Layer 10 of a small transformer language model trained on English Wikipedia (17 layers, counted from 0, width 128).
A neuron adds its activation times its output weights to the MLP's output. To switch it off is to set its activation to zero at one token and run the rest of the model.

Output weights of the MLP neurons that the questions are about. A number n stands for n times 0.008.
n13: 18 3 -18 6 57 -13 8 -28 12 -7 -2 24 -18 -23 -12 16 31 -18 35 -4 -29 -20 -9 -23 -2 -10 29 -25 -47 2 -25 -14 0 -27 35 1 -17 29 -26 36 28 0 -14 -1 13 -6 18 4 14 -6 20 11 21 6 32 -40 -3 8 -41 -37 -8 10 -34 25 -12 2 29 10 13 3 33 -15 -15 -17 19 -9 -28 17 -4 -19 25 7 -1 22 15 -38 5 35 -3 2 -15 7 -2 -33 -21 19 9 -38 -24 5 -28 -3 -20 -23 13 -3 0 -2 -39 11 5 -7 17 -15 -29 49 10 -21 53 -4 -31 47 3 11 -58 -23 -20 -60
n20: -6 6 20 7 -26 31 -28 4 2 -15 -1 -49 -19 -12 -6 -1 -24 4 43 -10 -26 6 -23 14 17 -9 31 11 25 -4 25 6 -4 -19 28 -3 -15 30 5 33 -2 17 19 23 23 6 7 -12 -3 -7 -10 12 -5 19 -21 3 -8 8 -17 -4 -9 18 -51 -66 -37 8 -17 12 20 -6 11 -21 1 -28 46 -10 -34 -15 -7 -15 45 -17 6 11 3 2 -7 47 -15 13 -1 -15 14 -16 17 59 1 18 -9 31 11 8 32 -6 22 -13 -3 -10 -4 -11 19 -19 -21 -58 13 29 13 -28 16 -23 -27 11 -7 -26 14 -14 15 6
n51: -24 -13 -11 28 -27 -1 10 19 6 -55 9 51 -15 -13 -24 4 8 7 12 25 15 10 13 -1 9 -49 -25 45 -8 43 -25 -17 -8 3 -3 -9 -23 -12 -28 -7 12 24 -23 43 -8 9 -23 20 6 -18 -28 -37 -10 -10 25 -11 32 -1 3 -18 -1 -4 -17 -40 -7 -32 -25 6 11 -15 -13 -8 36 12 7 2 -15 3 9 8 -15 -21 34 9 0 -34 22 14 22 14 1 -2 59 5 18 18 14 -6 -22 0 -5 46 -7 1 1 -27 12 -6 27 -1 -14 -3 35 26 38 -51 8 -55 -19 -27 -2 18 8 0 18 -14 -16 17
n59: -13 -13 23 -3 -8 -17 -27 33 -20 -24 9 10 56 -15 13 15 19 15 13 -11 29 51 -13 19 45 -32 13 0 -20 10 29 -46 -35 3 -32 7 18 -33 8 15 12 7 10 15 -22 19 5 13 -25 -20 26 11 -6 14 27 19 -48 -20 -1 7 2 -15 -23 43 34 -9 -17 25 11 -12 -10 -10 -8 -3 -25 -14 -10 22 -8 19 9 -3 35 1 -11 3 -27 3 -21 -43 -9 -32 -10 -28 4 9 11 25 41 -7 -5 -21 8 -8 24 8 0 -14 -22 18 -23 -29 -38 19 3 -38 33 -1 11 21 -2 -2 -9 31 24 1 18 14
n61: -25 6 3 -34 -36 -37 8 -6 7 17 11 -11 -14 -10 -7 -17 -4 -25 -8 20 -27 -10 18 -16 -33 -11 17 3 9 22 40 -10 -7 -3 -37 14 -7 -25 30 10 -3 -30 29 53 7 12 -14 -15 -16 -45 -8 -4 8 -20 3 0 -3 -32 -30 2 43 8 -21 -27 -28 33 2 -29 3 -13 -21 9 -1 52 -39 -9 -40 27 -36 15 -13 -15 -24 42 7 7 -5 14 -38 -36 3 5 -17 -6 -8 10 -3 53 8 -19 28 68 27 31 -10 8 -4 -25 -11 -35 21 -3 14 -33 16 -3 27 -1 -2 37 -5 -39 44 32 -12 -38 -26 -10
n84: 2 -13 -5 17 23 29 -45 8 -16 -18 -2 3 12 -28 -31 -11 -45 -42 30 32 -21 -17 -18 -25 16 3 -21 28 -16 -26 22 -7 23 -7 21 15 -3 -16 2 4 33 -8 -8 22 11 15 -56 4 -23 -37 9 2 -5 -17 12 -25 11 15 -13 6 -64 32 30 25 6 -8 -58 25 26 -16 -52 -23 16 42 0 -16 5 14 0 14 21 -34 -32 -29 -22 22 5 -7 -15 -17 28 -11 43 -11 -2 0 16 18 -1 6 -5 -34 -9 -32 4 -1 18 -28 -28 -7 -10 -22 19 -32 9 13 -5 6 8 -23 25 -5 13 -12 16 -22 -3 14
n93: -17 5 11 -3 -2 -19 -17 -11 10 24 -4 3 -5 -2 12 -5 3 -2 -45 22 22 -42 -37 5 -10 -26 26 3 21 -1 14 -3 28 -18 1 -23 -2 -9 -3 -5 18 -32 -27 95 16 29 11 9 15 -6 28 -8 30 37 -31 14 -26 50 26 21 34 16 -15 -47 -16 -2 -10 2 12 9 -16 17 62 2 15 1 -33 0 -2 24 1 14 17 12 -3 8 -12 32 3 -4 24 -15 -42 -2 1 -10 39 26 -1 -21 -9 6 39 16 2 -3 24 -7 7 13 -33 14 17 -16 5 -48 1 0 38 23 22 -19 14 -13 -12 8 4 7
n134: -12 3 3 0 -31 -18 -16 6 12 -21 -15 -1 19 -25 -29 33 37 -3 13 30 5 14 6 -33 5 24 2 7 -30 -5 -52 -16 3 12 -54 -13 6 -8 25 -4 -17 6 -11 59 -80 18 -5 24 25 -17 -22 -6 -9 -32 30 43 9 4 11 25 29 -4 1 -17 13 -15 30 -44 8 -6 -6 -22 0 16 -27 -14 1 0 -7 -14 -10 -3 17 15 -4 -6 17 -30 -25 -23 -18 -19 6 -25 16 5 -20 10 43 -33 -11 21 -24 -11 -15 11 -11 11 -11 -40 23 9 -44 -4 8 -33 9 -1 -11 -7 33 14 -10 19 -37 -23 -34 2
n141: -12 40 -16 26 -27 34 -7 48 22 -22 5 -3 -9 15 -38 -8 -14 28 -6 -12 -9 15 32 1 -13 18 10 17 23 0 2 19 23 12 39 26 -11 39 -2 -22 -17 -10 -6 -57 -30 -32 -22 -1 15 -15 4 -16 30 -21 -9 -4 -4 29 -15 -23 -27 3 -8 4 22 12 13 7 -52 15 1 28 -29 -2 78 11 4 -7 -38 -18 15 6 13 13 4 1 10 -18 0 -9 -29 31 -16 46 11 -21 7 -10 15 -11 10 -4 9 -5 -6 5 -20 36 -11 0 -19 27 20 23 2 -22 -30 26 -26 -22 21 33 29 -8 -9 -9 -16 23
n144: 0 12 7 20 -6 11 -1 -9 -15 -14 -4 8 8 -25 15 -2 -16 0 -2 27 20 10 -71 26 -6 -4 -14 22 -13 -2 1 16 19 30 -11 13 7 -20 -15 -42 6 16 -31 -6 -21 -35 -1 15 47 -15 -10 -9 -4 -24 1 -1 -8 0 -12 -20 27 19 -29 -6 -6 -7 14 -20 27 -7 19 29 -32 -12 -54 -16 -14 -28 -25 8 -17 33 1 -11 -16 8 -14 8 15 12 20 16 8 -9 14 4 -5 -17 27 25 -13 -3 4 29 -40 -14 6 35 -22 11 -26 39 -18 36 22 3 20 -21 34 22 35 87 -7 -21 18 -8 24 -17
n155: 21 33 -38 -23 13 9 -16 50 6 -39 36 -26 -11 -1 -21 32 -32 -17 9 -11 -14 1 -11 68 -35 -31 27 -29 40 -3 -17 -26 -22 14 -26 -26 -43 -9 17 11 4 -11 28 14 -4 29 8 11 -33 25 12 -7 9 -13 8 -43 -21 -9 22 -3 16 -12 -12 -31 7 23 -20 -12 -9 -5 22 47 -4 11 -59 -8 11 -18 16 6 27 2 20 -9 -21 -3 -49 27 17 -45 8 4 12 -5 -11 -12 -25 -9 -2 35 -17 27 -58 -27 15 10 30 -13 -9 16 -27 -13 7 4 -4 2 -21 36 13 -27 31 -19 5 35 8 13 -5 -44
n205: 1 -18 4 -15 -21 -10 22 18 -19 -19 -30 -18 -15 1 -14 40 -26 -55 -15 -40 -28 52 -16 -54 -15 -28 -19 -22 -26 -6 22 -33 -9 54 -12 8 0 14 8 -24 -11 -38 -20 37 -31 5 -2 -14 17 -2 -41 11 7 11 -3 -16 -5 -12 16 21 -7 12 -16 25 29 -30 18 -11 -19 -27 32 -17 9 -12 -16 23 -3 -21 -20 2 -5 19 -9 37 7 25 -1 18 -12 -34 -3 -5 -19 -10 -5 12 17 5 -20 22 1 -13 37 -26 -9 -17 -3 -21 -9 19 -20 22 7 -35 -8 2 -14 41 14 21 -17 -14 -25 6 51 3 7 0
n207: -8 5 15 14 28 9 22 -27 -11 -6 14 -1 -16 12 18 -21 -29 -5 -11 13 8 53 -23 7 20 -9 34 21 29 -37 -3 -29 26 14 20 -13 8 -28 9 8 8 10 -18 9 -42 26 3 1 7 9 11 20 0 30 -20 0 -29 14 -14 21 12 -2 -8 -12 -19 29 -8 2 -25 26 22 17 15 -19 23 -5 -24 2 -1 7 -19 14 -14 -24 2 -19 -36 4 -3 -33 12 1 -8 11 -2 -15 3 -14 8 7 -22 -7 34 -62 -3 20 8 -1 18 -2 -9 -7 -8 -52 -28 -31 9 -2 -38 -4 14 -10 56 -7 12 1 -46 4
n237: 19 -23 -5 13 -11 -19 47 -30 13 5 22 -20 12 28 -5 -7 -1 -7 43 1 -5 4 6 -2 22 -2 22 -8 23 -5 22 13 2 -23 64 -11 17 -14 -36 -6 -11 22 -1 -30 11 -13 -1 21 35 -31 7 -33 3 -4 6 14 -9 -5 30 -11 23 -1 4 -9 8 10 22 -33 49 13 -19 30 -36 10 -31 -24 7 -4 -20 22 -6 5 3 23 30 -5 -16 -10 -6 -41 2 5 -53 -39 -1 0 -11 -22 32 -38 -3 -23 34 9 2 15 -16 -29 16 12 18 9 -12 -11 2 7 -1 -20 -10 15 19 -20 9 37 -6 4 41 49
n269: -38 18 -7 16 17 -20 -5 -3 -11 -37 8 1 -28 -21 -14 3 -10 0 12 8 11 5 37 25 39 -40 -35 37 1 -10 13 14 -34 30 -10 -33 -14 -21 -6 -34 -11 -16 11 -80 -3 -14 -22 1 5 -1 35 -41 24 -16 13 6 -12 -9 -16 -21 -20 24 -8 -20 -7 13 9 30 24 5 -6 23 35 -2 31 6 10 -14 -23 -1 -10 8 5 1 -6 -7 -27 -8 3 -82 -15 8 3 26 -16 39 -29 33 -20 38 -14 -28 2 -4 -19 19 37 -3 -16 -13 -9 -8 17 11 57 6 -31 -36 -9 -12 23 -1 -22 -15 -16 -23 -1 -34
n276: 7 23 61 -10 3 7 15 6 -28 6 -38 -8 -6 35 -3 -9 7 31 -14 16 -39 -15 -13 -15 43 10 13 -8 36 -50 32 -22 13 -2 1 29 -8 5 -11 4 27 28 -5 69 -15 4 -33 -17 28 -19 15 12 -2 -1 34 31 -24 22 24 32 43 26 28 -28 12 -9 -17 6 -17 13 -19 5 17 -7 -46 0 20 10 3 -44 24 18 -19 -23 1 -4 39 2 2 -5 -1 3 34 4 0 -14 36 2 23 -26 -5 -5 -22 -33 -30 9 -5 63 40 20 -31 33 1 38 -9 -9 22 -10 -15 27 -24 22 -11 4 6 5 8 -10

Each question names a token from some text and the token that comes next. It shows the activations a of the neurons there, in the order above. A number n stands for n times 0.056.

Then comes g, the gradient of the next token's log-probability with respect to the MLP's output, scaled to length 1. A neuron's effect is roughly proportional to its activation times (output weights . g). A number n stands for n times 0.004.

" S", then "ite"
a: -3 1 0 2 1 0 0 -2 47 2 0 0 0 -1 0 0
g: -4 -10 13 -2 -10 -13 14 1 64 0 -34 -51 16 0 12 12 25 -2 -25 -37 -1 -10 7 -7 11 -6 -2 4 30 1 -28 -22 26 -18 -10 16 -19 12 -1 8 -31 12 28 -2 24 7 29 7 6 -29 45 -6 5 3 58 26 2 -15 -3 13 9 -39 -32 2 27 39 47 -10 1 38 -62 21 -4 12 -12 -5 -10 -24 8 -3 49 -12 -16 26 -30 -2 0 -5 -1 -16 -6 -12 -15 3 28 -14 -3 -31 -10 -26 18 9 -30 -13 29 -3 29 3 24 7 16 -51 26 -8 -11 -10 -17 -2 3 -41 -20 -34 -20 0 15 -31 -19 21
Switching off which neuron hurts the next token most? n141

" O", then "ther"
a: 0 1 0 0 -1 2 -1 0 -1 0 -2 -18 2 -2 0 3
g: 12 8 2 -15 -33 28 9 -16 -8 -6 -16 -18 -43 5 -6 -22 31 1 -9 28 14 -24 -15 9 -22 31 6 5 26 12 -22 34 -11 5 -17 34 -43 -29 28 15 2 20 -4 8 43 -56 10 51 -24 10 -2 2 -27 -6 21 10 -18 -33 -16 -4 24 30 5 -32 21 -29 20 -15 -36 19 -10 -6 -5 -34 -7 -41 -32 -34 11 4 55 16 -30 -22 15 -14 -7 13 0 -11 -16 -7 14 -30 6 -26 7 -19 -2 -4 -5 46 -29 -5 -6 -2 0 26 1 -22 9 0 48 19 16 -6 20 -23 -44 28 7 -29 -10 -18 -23 17 -17 7
Switching off which neuron hurts the next token most? n205

"on", then " Comm"
a: 1 -2 -5 0 4 -4 -5 13 3 -4 -5 -2 3 5 1 -5
g: -26 -22 -6 -2 -6 41 -21 15 -13 17 -6 27 31 25 14 3 0 27 25 -1 32 -5 -3 23 53 -23 -4 -7 -45 -1 4 -19 10 38 -24 -4 -18 5 -19 -23 -25 5 9 -13 -15 -34 13 -26 19 -15 -62 -1 -2 -47 17 -16 -14 -19 38 29 15 11 52 -6 9 -8 20 5 -13 -34 -20 30 -7 24 -22 36 -12 10 16 -30 -2 23 -30 37 2 -40 44 3 11 -17 12 16 -22 -39 -5 -17 20 1 -5 -10 -1 41 -15 -12 -1 -1 5 -3 1 -33 35 -33 -6 15 -5 -20 -33 -21 32 1 5 -4 4 -34 -27 -4 -1 8
Switching off which neuron hurts the next token most? n134

"age", then "."
a: 1 -1 1 -1 -13 -5 0 4 -4 6 -2 1 8 3 1 -23
g: -42 12 18 -17 9 -4 -10 23 11 9 0 1 9 3 48 -46 -28 -4 4 14 1 -28 -21 -23 -11 1 -3 13 -18 -2 9 18 1 -5 13 10 -24 20 13 4 8 -6 75 -4 13 13 35 -2 -21 -3 -21 -30 -8 15 -9 -45 -5 18 -21 -2 -1 -13 -14 10 4 -38 -27 14 -9 -5 -33 -12 9 4 18 -11 19 46 2 23 14 15 -11 28 -35 48 -15 16 -18 -16 17 -5 -5 28 -28 7 10 13 -4 -26 15 30 28 14 -29 -15 27 19 -25 -71 5 -28 -33 -13 55 -23 29 -4 7 11 -21 12 39 -21 -26 -7 13 16
Which neuron, switched off, raises the next token's probability most? n61

"en", then "a"
a: 3 0 -2 2 1 0 2 6 2 2 -13 -7 4 -83 0 1
g: -2 6 -7 -30 23 -2 -29 18 26 4 4 47 -31 -19 3 -33 -10 18 -44 6 -23 -8 15 -36 22 -29 9 11 -18 -1 11 17 23 -11 -2 -59 10 24 -8 23 -7 -13 -23 38 17 -68 2 1 5 16 15 52 7 7 9 38 -5 -7 -3 -23 -11 29 -40 13 28 -5 -1 -20 0 7 -2 34 20 2 1 -11 -36 48 11 15 17 9 4 21 8 14 43 -16 -23 -1 -3 4 -5 -21 11 2 -44 9 -2 26 -33 47 -42 12 18 -1 -9 7 0 -41 -11 -33 3 -13 1 18 -10 -24 22 -28 -28 -20 2 17 18 17 9 -9
Switching off which neuron hurts the next token most? n237

"er", then " M"
a: -2 8 0 51 -3 -1 -3 -4 0 7 -23 0 7 6 -4 0
g: -2 5 12 19 3 -19 -41 -18 -7 1 -13 -12 26 25 52 3 31 29 16 11 -4 -2 -18 36 17 -22 -19 -5 17 -3 -27 -35 16 -3 38 1 49 -8 8 -45 13 17 -37 -5 12 -3 40 -5 -8 56 6 -4 20 -32 -10 4 9 -25 8 -37 6 1 -2 37 -2 14 1 -14 17 -12 0 25 8 -27 13 3 26 -4 -11 21 -14 -9 -14 -33 12 22 -12 17 -14 5 -56 4 -9 -6 -5 13 -22 10 14 23 12 -14 10 -45 46 23 26 -32 -26 14 2 4 -4 9 19 -9 18 41 -22 -49 18 -17 13 -31 18 14 5 58
Switching off which neuron hurts the next token most? n59

"'", then " p"
a: 4 -7 -4 -3 0 3 0 0 -1 2 -3 2 51 5 0 4
g: 17 7 18 -46 10 -15 -45 -21 -13 25 17 -19 40 -30 -36 43 28 -8 -21 -11 11 -5 16 2 -8 11 -21 8 12 16 -32 18 1 15 -16 -30 39 13 -39 30 -24 -6 -21 -11 0 -10 1 -13 -12 21 -4 17 -11 -16 27 7 -3 2 -3 -37 -17 9 38 -10 -48 33 -11 12 53 25 -20 -31 -15 42 -9 -14 -29 18 -51 -28 12 14 -26 21 -20 -11 -2 -8 -47 -18 13 -14 17 12 34 44 -5 8 3 40 -3 13 -42 -7 -8 20 11 19 11 5 -10 0 10 -6 -28 -18 -24 10 0 -31 22 12 1 -8 17 29 -2 10
Which neuron, switched off, raises the next token's probability most? n207

" 6", then "°"
a: -1 0 0 2 4 -19 1 0 2 1 -9 -6 6 0 -3 -6
g: -14 -32 -18 -8 -19 0 17 10 12 8 20 -38 -8 21 5 12 -26 40 2 -13 15 -8 -12 -8 19 -3 -5 -19 -42 -16 3 -9 -20 -27 9 -3 -5 41 -23 -5 -26 -16 -21 -9 -6 -1 6 34 13 -9 -6 5 -42 53 20 -15 -14 19 -8 -10 15 -10 -34 -6 51 32 -25 10 23 -9 31 -11 -25 -10 1 34 6 -21 -23 -63 1 16 -13 8 17 22 12 -16 9 5 -24 -28 4 36 -5 13 -2 -23 -30 -39 6 16 59 24 -30 -21 -35 4 -20 -14 6 5 32 -16 -29 -2 -15 50 -11 32 -6 -28 -17 -29 -4 -5 27 26
Switching off which neuron hurts the next token most? n84

" I", then "an"
a: 1 -11 2 0 -1 -1 -1 0 0 4 -7 2 1 0 2 -3
g: 15 30 11 -6 -19 -8 -22 -10 -7 23 9 24 -11 4 2 -13 33 23 -6 -6 -10 2 11 -23 0 -1 -15 5 5 -17 18 39 -18 15 -1 5 23 21 9 -18 -6 30 -15 1 0 4 48 20 -9 -23 -3 -41 4 -26 -6 -16 -8 28 12 -8 33 -37 -20 -36 26 -53 12 -2 27 24 -12 -33 13 30 20 -9 -34 38 10 10 -4 -4 26 29 4 -5 26 10 3 24 11 -2 -3 -7 3 -35 42 -1 26 -1 29 28 29 11 33 -5 -16 -16 50 25 27 38 -57 -5 -44 -11 36 17 -6 15 -28 -16 39 -17 8 -28 0 39
Switching off which neuron hurts the next token most? n155

".", then "\n"
a: -2 -3 3 -1 9 0 -12 -1 0 0 -2 16 0 -5 0 4
g: -16 9 41 1 -25 35 2 -38 0 34 -15 -19 -10 -3 1 2 2 -5 -27 4 -13 -13 -1 8 -54 5 12 -35 -21 -54 8 27 8 7 -1 6 -34 2 17 9 -9 -6 12 7 31 0 50 21 -55 -19 -51 12 22 29 27 4 20 -3 -13 -4 -1 -13 -10 -26 22 31 2 19 -21 -14 -35 7 12 3 -4 9 14 8 -20 -8 -28 27 -12 15 14 -12 13 23 0 -51 -9 -10 -19 -24 16 7 -7 6 -31 3 56 4 -16 -1 -34 1 -21 1 8 3 -20 -21 40 -2 -6 -39 -41 11 15 -24 25 3 2 -21 -14 -62 -21 -16
Switching off which neuron hurts the next token most? n61

"il", then ","
a: -2 -23 2 -1 -5 4 2 -3 -5 -6 -6 -14 -7 5 -6 0
g: -8 14 22 -27 18 -3 26 2 9 -8 39 20 9 16 -13 25 7 -34 -6 -5 62 -3 5 8 -10 62 7 2 -10 -9 48 -18 -21 19 -3 -20 33 20 40 5 -15 12 -5 -25 33 -2 7 47 -33 1 18 -3 24 4 -8 9 20 34 -11 5 -54 -19 50 10 -7 -41 13 -16 -16 -35 -12 -4 -43 19 -10 -14 11 5 -30 30 -11 11 -7 9 10 15 2 -9 27 -29 -24 6 -43 9 -28 -15 -51 -9 -6 -8 -18 4 30 -18 -12 8 -8 0 -15 -17 -10 -17 16 16 23 -24 -21 11 24 22 24 36 -2 9 14 12 -7 33
Switching off which neuron hurts the next token most? n20

",", then " y"
a: 3 1 7 -3 -1 -2 -1 -7 6 0 4 1 -5 7 0 0
g: 1 17 -36 8 41 18 21 -3 -26 -2 14 15 19 -16 -28 -11 19 15 -1 -19 14 -7 -2 -37 27 7 2 7 30 -7 -20 29 -33 -10 -5 19 35 -7 24 -62 7 -40 -46 1 -48 -5 -16 -11 15 10 33 -2 14 -14 5 -43 7 11 -2 -24 -17 -9 -20 -23 5 -9 15 14 -12 23 -28 -34 22 27 -5 37 7 19 9 -3 -54 -4 -29 -32 -27 19 44 -45 -2 -8 -14 21 38 4 -10 7 -8 -18 -14 -37 -18 25 -7 -21 -41 17 -16 25 -1 30 -4 1 -20 8 -14 -36 23 8 -22 8 13 -6 -36 12 -16 11 -6 -2
Which neuron, switched off, raises the next token's probability most? n134

"ed", then " R"
a: -1 3 1 0 -8 -14 -13 5 2 -45 -4 4 1 1 9 -1
g: -28 27 -29 -30 30 -13 32 15 7 0 -31 1 -17 -16 21 27 34 -23 -4 3 -29 0 1 7 3 -29 -7 2 -1 -41 7 -1 33 9 -16 -16 -9 28 5 -12 34 16 32 2 26 -16 -7 18 -46 -10 55 -7 16 -4 13 -45 -19 -3 -40 -4 24 -35 25 17 33 19 8 -2 -41 -19 22 -20 35 -6 19 17 1 26 0 13 41 -8 -14 26 0 -29 -38 -26 6 10 6 25 8 -2 -35 4 13 28 -7 -9 -26 26 -1 -26 14 -14 24 -8 5 -3 9 -1 44 7 13 5 -26 21 4 -9 -36 48 -17 -18 2 11 9 55
Switching off which neuron hurts the next token most? n144

"l", then "o"
a: -2 4 0 -8 -2 2 7 11 0 19 2 1 -3 0 -4 -3
g: -34 9 11 31 -15 -5 14 -24 41 1 -23 13 -15 34 0 13 -1 -2 -31 -36 4 -29 -19 24 9 -6 6 28 4 12 39 -31 16 -31 -12 24 3 31 -4 -36 -15 -39 -12 -10 -11 -35 -1 13 27 -21 4 17 20 2 13 -38 -24 -4 5 20 4 -28 -15 -36 14 -17 -26 10 -21 -14 -1 35 21 -24 -1 -38 -9 7 27 -17 18 -28 -10 -12 -29 -45 -14 45 -11 7 40 5 -16 -1 5 -38 6 3 -8 -25 -39 -28 6 33 -38 -10 -4 23 33 21 -23 -8 -18 -15 12 -51 11 -23 -5 -10 -26 30 -15 22 28 13 2 23
Switching off which neuron hurts the next token most? n144